Layer 8 of a small transformer language model trained on English Wikipedia (12 layers, counted from 0, width 128). Numbers have three digits each and are written without spaces.
A neuron adds its activation times its output weights to the MLP's output. To switch it off is to set its activation to zero at one token and run the rest of the model.
A neuron's activation on a vector x is squared ReLU(weights . x + bias), where the dot is the dot product.

Input weights of the MLP neurons that the questions are about. A number n stands for (n - 500) times 0.00089.
n15 (bias -0.083): 460427555665443503489609580398481689454560465451675552342503470532577565332346473481540519552480495511474592643484338524353464513327712484475480442374617470520625572526443453598557334571528525620456667516251623503475444520457522486455586451306500609449338452659481531479497415345602664412471513421389500516484456580644467563457535399511371383675498610608625573505477497401447311565532
n35 (bias -0.083): 720376429574310445413362476301613366489377440373265401608442504423625561616589508514585482456411403430350401616517542581535636735536610401270578548281597450422371699716581713394481482517679421600476432504477585318247573382363576443369408464749514479684415686454443603551482678552489413473588633533593618469877634531467458500556791610328507503518339565432368483410375368685473523448465
n84 (bias -0.045): 472434644522472357556503427641550288557658461285542507472545561521398565570347589445328308520395511493617631462413376682504406578659489671467434462341669550489504542550542507361553464552415446393456243568439552390414556635634719471663408486716489434392347853287464574507663612299316443378596560610497598532696605444470507540568534371517673282401485342362238286612595682651250298631693
n88 (bias -0.091): 562577429675666576548173700778556279728532430661331571526396338622449454416507686815352293386520427474565263492369335615449534496566667430364486432608292624419588665572419540604508447590512613612447559709413800402548533507500610352352297598488273434628444400440619566507285521566464482595332608486417412584496694456344541639511353384395712493504542529694362529511461508317476238508551
n99 (bias -0.086): 523322489578765391535469408504445500468511391500492449092651579558384361596613423404294480387583697504413534782650500614562659418596575394755410390435371754557466419508650565374575568311342564641657546741257525534540632340317640539657406591734508454531516617279539745587566578632420374589541422651531349180554429523679457305288370445431481665250534545563496386327829496299487591372446
n121 (bias -0.182): 360456413504509469618169580681607667496748572528483586724508409415197451343612574386496632222464563424512728645727481299306383611538187594461398446608541427420349678440434633539541487702478118214247654496372513425468534639665500440608574630745521664504474663370375336570504529352569528411331754592305445635244382567352466574573422543517366459645511586320605732886643598285177635545399
n133 (bias -0.116): 427619567544417575490517428672545332743443722661580342479439330441376497644412698529372103530728737503250453260397337493514429642598560573596410571551378458705519479691322276419363471513698440428507385511657595596458358484566557724680557458504440630531493284470419493480542603655564566487523332457425617521507636318432311436420522567469410356597494560448500625390503322514611545639545
n197 (bias -0.134): 733358682439529224568379795350493481427500637442281591439430294392514340415612520519546634576538393439546504400450307370457581449516347630378293647514673577496426496375470652318642526630785504445552431694469420627665496396640760779535622566504529813582438485677391621419442666482325397545563384402535464461400521486432743412605477511595500559291456315405564556589386372361373601511368
n237 (bias -0.124): 320542193512478595614308522624715485563342563643478318339479553452540646559621234530484555628438595225679461594511214396562481659454537308602602668342504545729023485755568518600528492400569579636670520530619422276528544438419515537615440432757414544413670477359485304410485546493353714444425322687518409558424482259593444609496500444504602574462436571660427579380567666368411524655416
n294 (bias -0.074): 579382488552399567698328494534611475484515494494772556451390394491485287445716510509425571544585546375500518431509594457418456445424469506566369712697448675581586665570596482376523497718513462552444566593510409541368592686528664336524390325541534506424488452517568599353349624412540445477414523445446719378349406436572240318512450432632512574674505449570433443430435342494537440704384
n318 (bias -0.110): 332626503592520639631566380460558563534569638526688616436199644564377692653588544645472588545571550534448441371337243354553641301216476486452363588379740411465279667405460428514644396569563693462293270507522571366547567466490358453695289545683636676570334437338469416549649532349383548568441497506569447577500426593519514589483297456464477604608520445407454602616474680527344538557390
n330 (bias -0.115): 347344420480485706758622478548572469515617406561283443455442462402463540493444644307635421399508233470438482628674291432321657594420432564535601332409380454646460496468614599697784860606539289578500432420443810400581463413421546477471351454371443430340402679881489728548639558306593393296605415603368362229541550422454413607470520466728558594535340529483496529478738653686372419357511
n397 (bias -0.105): 249403685356677515554504749693533188496399719415561562618521361640479284517659417511671753434607479615647560634536492417450404291662583648636513511616492452413450428414483577547596370594657493435448423474504355552456332587360630551398298258440743557361315205335292605637464521296395418510531589558690354646546448475561391599457581635243586538519500444516344528553497696468544487462489
n413 (bias -0.083): 602521387528410517454559487358560339403713334456331487388558405603638340447460402367318527455451598378513552327565290437447493739590433770344457565474496578566453457461430555594613503465641364579354543507561514430369474549586664343666401530353219618438430700395577517523334411507360547567622273475763655487670500576568457703583618591649538567689607603489474390304532465428591599332533
n458 (bias -0.120): 516534551593487299418607357650675632400382566678585430369455430316474500568589414544601615430479461677443590524351453398607453355677414523574445605567381377334730722592428603633679486471623406444661525780369743591442493576441399579545269497657454416383437585410570421522510506376670447594586488546391487516380437315565540309655253457314424434330403659632591532435431648393471451420487
n501 (bias -0.111): 604600430605700608516689484238480735212395596398460435568516427400373639281691723492462347519224654548644243594267408649567520408478698472606452597212538573471220401422482445621355488500650398458488568305578555115597333496548558637527330586345589385634548384461419550691376427504487515661299462722610631741535645306609714337339293302719653408479448554679409699567408500500615530614504

Output weights of the MLP neurons that the questions are about. A number n stands for (n - 500) times 0.00097.
n15: 544600415456543493531371540661469408583511584268220391694456490425425507581682545472450331351497510584526523254437439472711673593688359649606630700503366455385325323405571429412453715468517480419576398343793341431599541558710311673479373568702529329463541480304557389527519480644330462575527558606563633437468446281388632317609507564455626681466605461226337489487491646567635695460521
n35: 438265477513516368497138328497665578553672608226520359372519497497422516558587713414527259571395416500386450500503576437580589457641534447513645385449480516377528686510283539455490605598316409492576507660596655579657263348406697521370362581660263500580559484594616526494443462487357418601572500652610406370698455661583417749438462503477611422497462453623727497535470391443598446459608
n84: 470490533398403553321401391428408658485566603431558621521449528642542509560623392503462488581529354580380520543506597336532552246362563472573549448541497503605667574530485406578506348328515500460517387465488534619454509445441288503576656611410443707563521427475554697379417444479701632464458585462839403404456500613478494432673285663463488746384798567484629513405413294434699470433418
n88: 481445468434503480535377435510596470436273236644494555475614520602583490756650601393583674645497440363557192597238496455419362292514602542460452585426656631590472519465377620431582564638431570814621507543500612527592650449419627550510618437442453459616664532503619329522264681494620442465487443342360389364620396650530468674506611418446510662494328503573447551469585480438500514232570
n99: 578606542612509534762708402390542712458507507332713507424471556409316435366599272309301412391641430424476550676589409523410602396325567435547496734617497549619503434429612558715752438587465522381410530456618539360597594356623651404741460340566493386440601503593688343491539354533615373435458555597679483421365353514541526535374487561438470405490220574598530503405342412613433397554468
n121: 561625485784385778584610556480527588558520427648496527713504300432565431489413684554655453447482651564428420667278844625288407265450413639459687549515535392496755473050363348576511475433473257632425543444461697391301438265453667338472662470437379519583457638618549457392220571485371620600546385326641547453480515209702570525458593758569327438488663489324520366537489289625755458589485
n133: 325405312633493521658557516583337525537556554917574372536587541531641413417430431575384630227554576596487526537747465551378466161485434541731241335566530581267406432597583453513640496392420409781441503535439232621493442489669510475570483480541596571414592732431527698543522444439589531476483412382476510435563517529472592489584425517412438354466411548563249318549367640331689352574679
n197: 253332548497493504507537570637431436500334507153664560262446370514356582456625566765461663568650358439436855545514341577372549531507578538483493566473507620791493399483245422347226617429439543353576719267483479547438555489395483511658553493773482538567458514592814455450410362479545586521438414542563718500575358555438601412685500340376454389365329421482532435483630404526489560594627
n237: 436659639708398412378406282531442535555458540730666577480490621373561625580537420562444562560506350427672485167476552683612266572339335383487441424619483486518448469554550581497533591409285526569446482542603699274500630385441523274294458571587586483507483564678487373464507865531528681486541439409490263476642510413608307555473464584391524379558575692482261655325606659644401433364534
n294: 409472503534552506290652602474360494406485319693534448664472544261494565389441627517559609461487556531367406685416423454606491652537544526588666506340546409503497529641466489435520564553360508503361676500520554413548380284343503530402497348520700614480531554450517503638658386397451669659514523453445313552595545430425494588681563480454523580529475394308297494439633571546609506518449
n318: 460518470660587527315500371741373321417459268663216581536464382565619384549575507540307584582597379318562467439365547567475594353593603353458356528361716308566561513549552526402546627565467589669316398493493296531556397686480561451739428608669674417588607520649379714613554494380473310530576560480341554524521693525455644486454378293547585486533747427590411500236537445493500427462546
n330: 369469199412579599642633469653579426518500451571341533587549529434557596416577605446235518612651538232540527558482618828421669386443588672414373387351393464470462295436651377612696659639605295572457175648450586455571529568620369620552467496446548507570439489573559669396361549357478343582426329493300413330315556311500583565390607739614518680597298381522412474462781445496533683444575
n397: 469462524538541478472590419529331213518471463361497525422469254377625559281527390461504373528712397442539377527461357592374648602504558401234542545609399647445507642608700271697706407547635624438296446631507528474542714485350595658664234659518383479617366486507486624514542524753596405580510479504518443369307338377644472399510348514668622311514643537704421637544388416606819481434416
n413: 557594637535425460503497549411386640452435440258658543450408503475399503494312643391618563421378474626483405542606557303402491494352768506535529513602440497438442433467332447597515592451358454557525727512524524506545278465579506447369687482415484560315593533420506409596643450491582479473672611608717347467556379401434388391369500586476693497518901651519503544616522388617379543500285
n458: 689853431556399555500696595587513448551289433663544632540503442327557572386633670535526554615524441673494382716500666340423462408690507443327462658482576468150476650491416600363512527604575488305447506375538583467560392313613521463516484291494520506590465641241453628525607497510474370563569424513426448667447603453463516520431708506380351374567274452497585467555367385606418462477532
n501: 468718690585420452486603441316373597348259366023532618626411544362547618451493383453496631468554698465544413441701555332599551478438707515427593611451612442346552460300486571635581355755578597355517548410511438280439442321687713398500581425445545561444580632360380282591649332612449529453357536344632563883365319496477336327568570706551592519591500600590675629430335534508593539643432

Each question names a token from some text and the token that comes next. It shows the vector x that enters the MLP there. A number n stands for (n - 500) times 0.01.

Then comes g, the gradient of the next token's log-probability with respect to the MLP's output, scaled to length 1. A neuron's effect is roughly proportional to its activation times (output weights . g). A number n stands for (n - 500) times 0.00076.

"ctions", then " to"
x: 468567419402543400542559612540470458475494507273589531554503508291440384374352539632685405432597430425547569481342758502384595263494616484435611576423624440608666517432552549567480465538508622521536570391654415529487405290504441521447572483338656486426604545379492515518645617484522699607535436361509417525459463676584504791613399527528457422407538414608527396290597328581444576284462
g: 496626310454553547585436651370520471432661458578533382559552599411440386411486472664407376470624585638697286649631423413362376467562658662420509486607343446503551344546541395289479425526571549575531287457444366353627714475340458532522286525515638574508353538349208593748498547501672415543433563408622620417577632471650825511651255347579664309623515594414429641580262460496349461637457
Switching off which neuron hurts the next token most? n397

"|", then " 1969"
x: 416582698460537323512406344403381625488448514449547516435499655467477605515493441375552454485658358514401415458586606615316537432418569451486516552363487569527515616378392506355461369465405630516412613389655463584653541264539601433637522410513511640529520461453556333484687515513606510476632620443420423559629446573536463544610485582572444496472989460505520424368526469692391391343407
g: 383438498591688449601669396663714344451526471599489466572652433607556543338614395477527599515493542449514605688450420245594342535472478457472610529437467427435607669598426799327591772412444414579574613521502667553668336539633686606518340448398300474381604505315390378433222421475552557586675638441704228434464393360641389550427484428563481527417506467279453709579403436354264386631530
Which neuron, switched off, raises the next token's probability most? n318

" Dy", then "lan"
x: 443488551401523435523438420578564722575369356509537513339559482433452500525544359451459460475495374598339451606533808486435427406468525485326449691590405594591641428353534531544455409343414549634602594631532592533583648320479543372562701533396554577409501496512709319488589541538579586525631625557359324614350356308476555382517445529541493631398558373745444399394396534651512446452560
g: 752453489502544506465360222531540793661506530616481713291508400475560380434594452516571562795479559409338393454477253497410623465368440636413599706461538520268469357833491487647363563521305684400645493731523436518541491417344610490304589490427354396692435495305472404358531560363755445424520529441440468690524631458489545354603611365541571352316580591463569647522484493503458523529527
Which neuron, switched off, raises the next token's probability most? n99

"|", then "-"
x: 409336578396550442455326432509415491468469400330537662461492587521445537650624517592532421557601376388380419496543734573396553505480476363338543640424445509592501536379358293427474529524426685429506482402539432578625515382587456430520453470575519440609455557558555238338660631445675544531450571467417659696586383584594550645489437452603468573497823435713411416354444497702522480391511
g: 360526482407611586629323371417572392451278445425533450502497506509597618786426460578366465674664503586592383591367520463530563421520446524508319541352563397501503443582562514385529531564457383782609612391493375386668444372557539425789513368361390699605498276518419481520463442354503321504678745320628522728582718466382663460543493274387623409641410791315479615535572294697411434480485
Switching off which neuron hurts the next token most? n318

" under", then " 30"
x: 457506682523637420621462547584395468491383494282509652529478479435388426447527373459445418669609590532473354358400641528275474489607497555468506604597547468574508448400437377721540630598449465687510586425664452517594542366651443481654591409294448446516406488350454292349647524450667587618581550465524618514367382556443594624549489594703499404483605414491494254399525456672571364366437
g: 629508525635293262574447489375567453680323401492456487407614650558594518412236367332541647443453377536677420336609387489579532583519558668508479436517552442652405642618576411324444400313374695302574437512334645617654578569539474580341487415402249542634549521541598494573541620468585331587464718539541421534650493718581381630420633445285566560482925316379417424329592409459426524506519
Switching off which neuron hurts the next token most? n413

" is", then " recognized"
x: 511699629429487362485465655429514603500394481278566475428538557331324560429566463353451358439488515489415478389568633654401337498382747385360493481391477578510499611496490620583412536582362618589556608249656429337652489395618511591532519662474572553526433604623610228647531440379505600541453683526348384579397371518395580456475531546590419444507680541596489512380493542678519446479541
g: 577547736650399384591582420524410567347540623350356552549303506477551702470735430545487329716430387303590514467369430531561664532340496337611400557408506399443560580382655435488645345771622297356485645466496433636632477525637619397684408403509562572315505590342388374480449609516415470284429266614325383580540474409586719464661416386579523790632480602410347599477370457535458588495719
Switching off which neuron hurts the next token most? n501

" +", then "1"
x: 429499665410465441596289360416382400496377377368556435352426590441475460678565466430403518491527485456466484455676509521553401600409478485316422542712480455568528427405497455492464388452474533609453591352598417569648622372547595409516469449492608496641452624510465348468459548541630551487333478593452689629493406673600670793599459503582561612420712322690452541292437444690641502351477
g: 545610361657250406601384631582759488425479368290501694558569431465659339545431227476601567624428466605124588334582616636571617438562581284595581626585559502448555424549372555489287368590606333493628697509542437439424515443550407358490473505509444475464583552602596253397622459568560531554280354557332470508518446549519484199602495605606575656384532653796330534390543535619460485379544
Switching off which neuron hurts the next token most? n413

"ob", then "bin"
x: 600482597293551519551623363392570662327471408565539420588411400507438450617548285366505460502563360487586566520442915534454414439526461421318514499541394467545549395391456424493445412528366674394696713598639361610537595485487368526555416516453575653348591582461587593552584394460607471402541729510283484363432416511621473515564407418576506494525529506636437329544572445510668539492505
g: 634766640353543543463577442533412483756431517540486531359425419449649509516545422536297630582407663526617424511176531431366561435477436482567542580472303458555253552474567674358391483627361504384614631635279475442394542511625612360623532585646462435456356486600407638395447549327485849529501372449643695522443365246482641483380444392349528481276444375655494544646499816449652512630532
Switching off which neuron hurts the next token most? n458

"s", then " serves"
x: 471446474421451500550493449455535533500492577229537420435634523327474544514351509430518446481488557363428702306445727725505446343412538350390488549564479573533592608540377563519587476510484636425572639346671333421472565326533449528493395495610636557490461741518718386576492296430569584486582666508339432434421311653707422483513492399682551460472617584568408309495590534629553484462504
g: 664569578390436590414607671536550513162446498397630534548677447517380427432659420471329398629514336592442633575657678450294470523255463542499578578472366432471335351505468623542664434638248564300501574528439423467584478447647723493704639660699554545666462504563510418492430684540491496365330461479422511250648513588323347221390469667440426491400461415688593404503377568547538693382712
Which neuron, switched off, raises the next token's probability most? n294

" and", then " Krist"
x: 437640575541511463538551525493415571456485434236607605431589499412472524500427554489469338496639572534563507435546639643491399464479748486490549465350369517579615697446368464523469463614355612568457679299579470472348460425546581380516552589363479473469384601501507256518436448485478546445651516410427430534255399533520471508460637489598479458533969496667574313421556493637419582441442
g: 518629525544509585750440470510739502651552330631778395439323484403734372570415444543498458417677402486402471209550619543459418584469565585487520494627510615333484290540262441396519556725715348390535444510503305728512367539362478569455343396573566534259410416523487258377603398497510400663383286586633543546627456544651349648426377446653551680767478524404489492555583439463369629576485
Switching off which neuron hurts the next token most? n15

"26", then "6"
x: 432417545383492428393578400588335487591453277552503640470360632457395429484456385560412313482447453535478469663624571713481343388470573284393549537611430487462414508393460532490365410571475471469611632477616487752629592524488660397638521493368495493673472547504511454545576376514568527618405517483358251756599612546460548599544467449474502641523662455778575501404552375557445408326619
g: 503294494411362452510648421264336461645554281341590305543539429698447441601623410311544406617534533339512371825640410458715419417439498604589473692642762585510742659452430579510564701585454632474450608628695355497545518567486467405365640517445457670364445342502447456439415450453477493322587485483278363342724621373512644451532611528366590397694505528455283392637442558562592461494358
Switching off which neuron hurts the next token most? n88

" acc", then "ola"
x: 501444735524404360543651330581394492405697384404434459533486608434413458592573471412575489408579546369579404500443621604375336589415707300471640616473533384519527634436562538558452547620261558649682635365613513503585526421496645428523502650251684457461402470481398278523482411492623544572610533513385490497348426576603577427412517561674459482563434381635451548444387501654473498340446
g: 418587316414326535333480530529462536616345396365446447262466474330549541626543404275526750565324608426487437515513618594443353220540644499514464470424553547563582304438456607539550639607523626272424598307399329471570552463530330501303708579416896441617597532488518537488659423768500454615575488477661546688712418477346579435408658387700381585570514676418457338685524501564543395517465
Switching off which neuron hurts the next token most? n501

" and", then " documentary"
x: 441578595527519376585608569489409472529538284121606437441563581389487459580518571579430361547509534530483487338518516645470486575470640379396448534499314468572582640450457502445430423541380650681493684411624527510464503510596520383484716487399537506492437790547420375623416457494481586394396580501371510560310414651357620501401556547655506564427757435567513349495440531717351520399455
g: 456340519773417402572256515427466558575249494833365332441584560343322369471595562344585522549494571421618652655508452425524284523466520576435486740318360634402494472518702417460469430531620530692509648396545479536419521523848582459590407413544338357463496456486328497385319414574471597627625653387338536483546352465727546351547734569438583555299617456436559485478627657501398370662595
Switching off which neuron hurts the next token most? n15

" term", then "inal"
x: 448461467578564352519400500449458375519412311352512545559305662234525494638417385437659296519620396645504395615462706495457585503377597453484422457466433568660624469383539576629494420628351459546458565386684526493590511363619414477505551539391560566320494480514496434348740571536673629447469646670514534550438328631463463580450570705549511575452624440560483402496424483485627517244465
g: 602594488298454681410659464512579550432717550572585396648478615364528565633501507526550650443546550468570299556206771576539512627450466363456571426610425545478610525318601659587453562631499491526634636541691287522354535407413396515342356586489636556512286403661386421519648432587635300508391451597500517307495598355521549499530541555274381538653165608388607359520274436397678362199534
Switching off which neuron hurts the next token most? n330

" |", then " New"
x: 513353607536522441502308526529356583582342410447521455553536618337560328513514375446450434475566442436465341355553627687529508430478585478536522525705538474472500451379549557516511420596412578421343575402570414528646592446567444419496347469552592471585382636425673436534505536609735514592460457489356528512548383545599499721559396492710458499430919246688473485343456416572581475413445
g: 478653419482643532394658602508321578304452561662452216411562498433364587473386487574447686664686602622409506605630285293485551605630530531517363566622340507386523387507596474676473338452440470669534517432626503485406466481713390490510519626615352561620435491341409775692492322491260498585725431406491563592343526305352518537579615278705588360415553374248428676531369354570441519582624
Switching off which neuron hurts the next token most? n294

" junior", then " year"
x: 374598560548545398440467515638425515439561519216563481400463465385475460444490336457466543824549379513504566514456495667413476509465604527523538523420462551589617304370518582431374560485445503500529701401537465550666632233561458610571615542552510585501549391406502188423595543571686443374617545490531389556454365489569670592507673576655367579414556456668526336400461584535389483275456
g: 718127600688443367389406546509448520554480570623394584536507426486270483571336554787466457665621397701458427482726493274380601469543476691617411585539613521460572641426555647356582653420746505269572631530476712442528420453542719521429540521546302632528504426546428427354551470402456381435438458519285233541687421511391282508460584445493354545528528487370567533717542337374589645402433
Which neuron, switched off, raises the next token's probability most? n99

" She", then " helped"
x: 459634631373491435501547472341557683527593487258594487367525554414416472525547568460366422400563464564490582467603749620461578466448606338537452426451504642636583502491554482620466343466482748530429574507649524339583617334404573427536541340431454529424475447671582396548490360636606580388494609497439392503322221544472545515361415651644567521533642451673424373356417468702473360429573
g: 398462447627660373539412551635367579666466465473514409491509507421329537453276523633547496457731625252474342643357440468542295527487595457552495553502504555528933604477658585475526473437306553620685634427666553580618600351478602410562465456567582380363324492209451360542522290579383540547558556197733463439236385404467544466500726579534502533625524407544540555563379595569519563576202
Switching off which neuron hurts the next token most? n99

"|", then "  "
x: 394570685535573315517409385434457600493440480450578500505481688472475595482438410422564479451628308505340356469614595598322504399430554450517508535375440488516546574403382493310498393488449585500414692390566445592630587228496651428616522470476526636525542443463565397502624465456634538526567598508397446599623483621551418622639473606558425517470975470503457445332556499687386402397376
g: 630290545486672532522356729616359341507389620507657652569560675679399497643620452630501173390473638457526444447469590691482601636509647273459601442352503517495427507397602382310599575486399550574250491460515297305520428405263385431405413346597610666529651537637559433394553591429613704482413493697375636499686429435525515480565483648295499344432479526779467521421357469285488638487480
Switching off which neuron hurts the next token most? n318

"64", then " |"
x: 319463558401516464479536553673477445441392423420512629481487566396491435468483467494424481639619385397591425367599686639559402421443509401396563474665494571611567518338388545525442407566514525464393525429652489660493684304572542406595422476474465451607495469473530520546427526541568398560427416381333520662565506666570694711610279350434531567408757377865533492468398329606495456355525
g: 655501487552351545463281377774415562641560326476681458469320584350601353649385537382572367420694490410526583370552545614525541522632548568624420667285606530541502750484487399539639393325427577270485583387651290639577418274389331580377369461697519350534391577484673646340554484620539639504478383681231586548553577542408501609251449473533658528472545365513452583349576747356523504513466
Which neuron, switched off, raises the next token's probability most? n88

" Ab", then "ys"
x: 461588505421474442550515507561465631590393380361560622442454529448491368654510383385566371427604372495521537527539807553462510493485494463575438477601526525603609562232570527638452761521421510558478712372822525462407422393358367457539601556516411585494429451481388358616656418377623477403602737552444533437443445538559531437676567663534369500398392339634382327403457506510584441406477
g: 501720490491374544363753376567388718762303555542463441303490453537635420441541565468718581455396469429600223367495576549542405567633616632537333562285572386352497507599476475387415711492378540434548495785380355289398340533374484436685539513492555476304636510600615543325438389691491477605595632541593657382676394571530447709320562394487361384370451549414586583527629586706488453317407
Which neuron, switched off, raises the next token's probability most? n330

" document", then "aries"
x: 310657630500635344546527739541514450420467397132459446567558634408477450550409547366535442544502505402618375404535656573381466387554559469473515701666454380679574573307392624434415458607433559614607658398670535593443479400482444386544498563310630398430518363390479405340586626607589675643504475548481438543414370459501428578545465553584394633361587487595468419480499482555507519390604
g: 467537329516554418565508432448526642645454351664517307477548446605636526657535634310386469667432704317791255462552483594612448471316612504351525481358276446608409534502475582633470517230530530509467435368613523673610225592272624410526400623335534364502555531619396462412566619477658288432511496525580502535661407362393642896560320453447578560577408484334537655551552572485357575437640
Which neuron, switched off, raises the next token's probability most? n397

" broadcast", then " department"
x: 425627538446560505556509529525514408462545433098581532523600634411471500420393437405441467611550582472592463541564566607391445524491655498445627601609469540551658500488355591454398428476444527617549722394482568546446448368575485349539554589277695469641539363464398254521698518570621701477580477416393407470421349526539534550477587517402526541325520364681431403395555532715379524267562
g: 439560453577644528357653325248344413488540710485618437305669425354575626257578481571551684638359407380579632358396603548204526439513599345485513589544435236422499248688277360574634499453494614479537516621556489365670535499557497706463628435546637519667618590616335667407574631367555521555403509462640654477519473536334581489542459479662494526595547550225355480222514624471416368487565
Which neuron, switched off, raises the next token's probability most? n15

",", then " Ell"
x: 477571506455559316624479466583450658463529409260662381460479464348487546659534420433473446479527471541627569385512637555443431553423743498395451598591439493531647629444448544527385621555430639609325612422579476427630467450464508506600462511480432508318454593502335361467441529559548574381457534429531396647502545580601481502267493488704436355583909505545607274265463500602450493418550
g: 552800730350563572612420339585603595487432490626734632405612395274442397494543415522619588489623589475418285442389435437463680593377544465577344578381629465422567355633590474219622705620451200457657594578353426459352563596657532434465473404602619557377599365484379440430458280390370326571557486532633620359675547595474366570578519214577307466571457528540639625554547685501368374478446
Which neuron, switched off, raises the next token's probability most? n15

" Bang", then "la"
x: 384453444331421526398419477544471508560379487407405586338375568576566400533493395570468373335588430645496630635577651661507494415470559492443570662628422512509470425359572378539564689379500500514672527384614430579520434413564465520492675596231678581549474378461409276510664386575612599583532528493360457629596356340485579579593505542555658612409624322677447362329410495686454505418534
g: 641424635520700562742457383488623677397663370419491614545458403602516553472521531417413593468474519580428488698435809496620345565342589547640534343426526448483085496411378354682409481448388574593664455670566318403591404531332353320370438507450596381329758476385575453543336457466586480343461759397606537454620378767425516448597489502540446362425537504390445775500643370473529518631484
Which neuron, switched off, raises the next token's probability most? n397

" becoming", then " the"
x: 555681582455437397537436531551376617512429467174500542400587586316373462531625474468473384490626453364414388477538518690395416370535645445415495663335496534538544536443540564508409556500421410555551618408571512493713401580653526619543620445408538506607514567512461157513522348449611597490506609611562495637387485546383549514492540565544430496509660578740496399279515315707523375468350
g: 429426708498435533336430569442705475373395644514624539592576484649594329656512569559314423287424674404476277336244544372449449382595622578468309545599619512508675427735391462544485735304664656454726467506838572587595425607597380453506573741239546552272458251380505388638573545492382457447431391507529396443438546555524494537612340447505443525645439635471402422523500545477647598432369
Which neuron, switched off, raises the next token's probability most? n501

".", then "77"
x: 212404598410512571474528460584547380509481481554545558531430550353243348424422401439584383531545547454501559540599646666438387566520459425443560681539474505537389524389500349308454503635538359512578597515575440660634580426535484400614614497354522457525467699489465432508575511485546415469450534456520589559381415625427593814422427519426543535471801414728522441576446338650439608231534
g: 620464409232588387399612467634557529400360644688640429459542367486595364432650617568688403539516553297607419549588457438543633624324521455533687497388295443307506572554658476654373610597441378296432489406563460557602400510578637546335415614511394626330279513789337651404546500535464227514724705484451451325509493339616585505407542464318437462418410467417713616680645656414444384678520
Which neuron, switched off, raises the next token's probability most? n121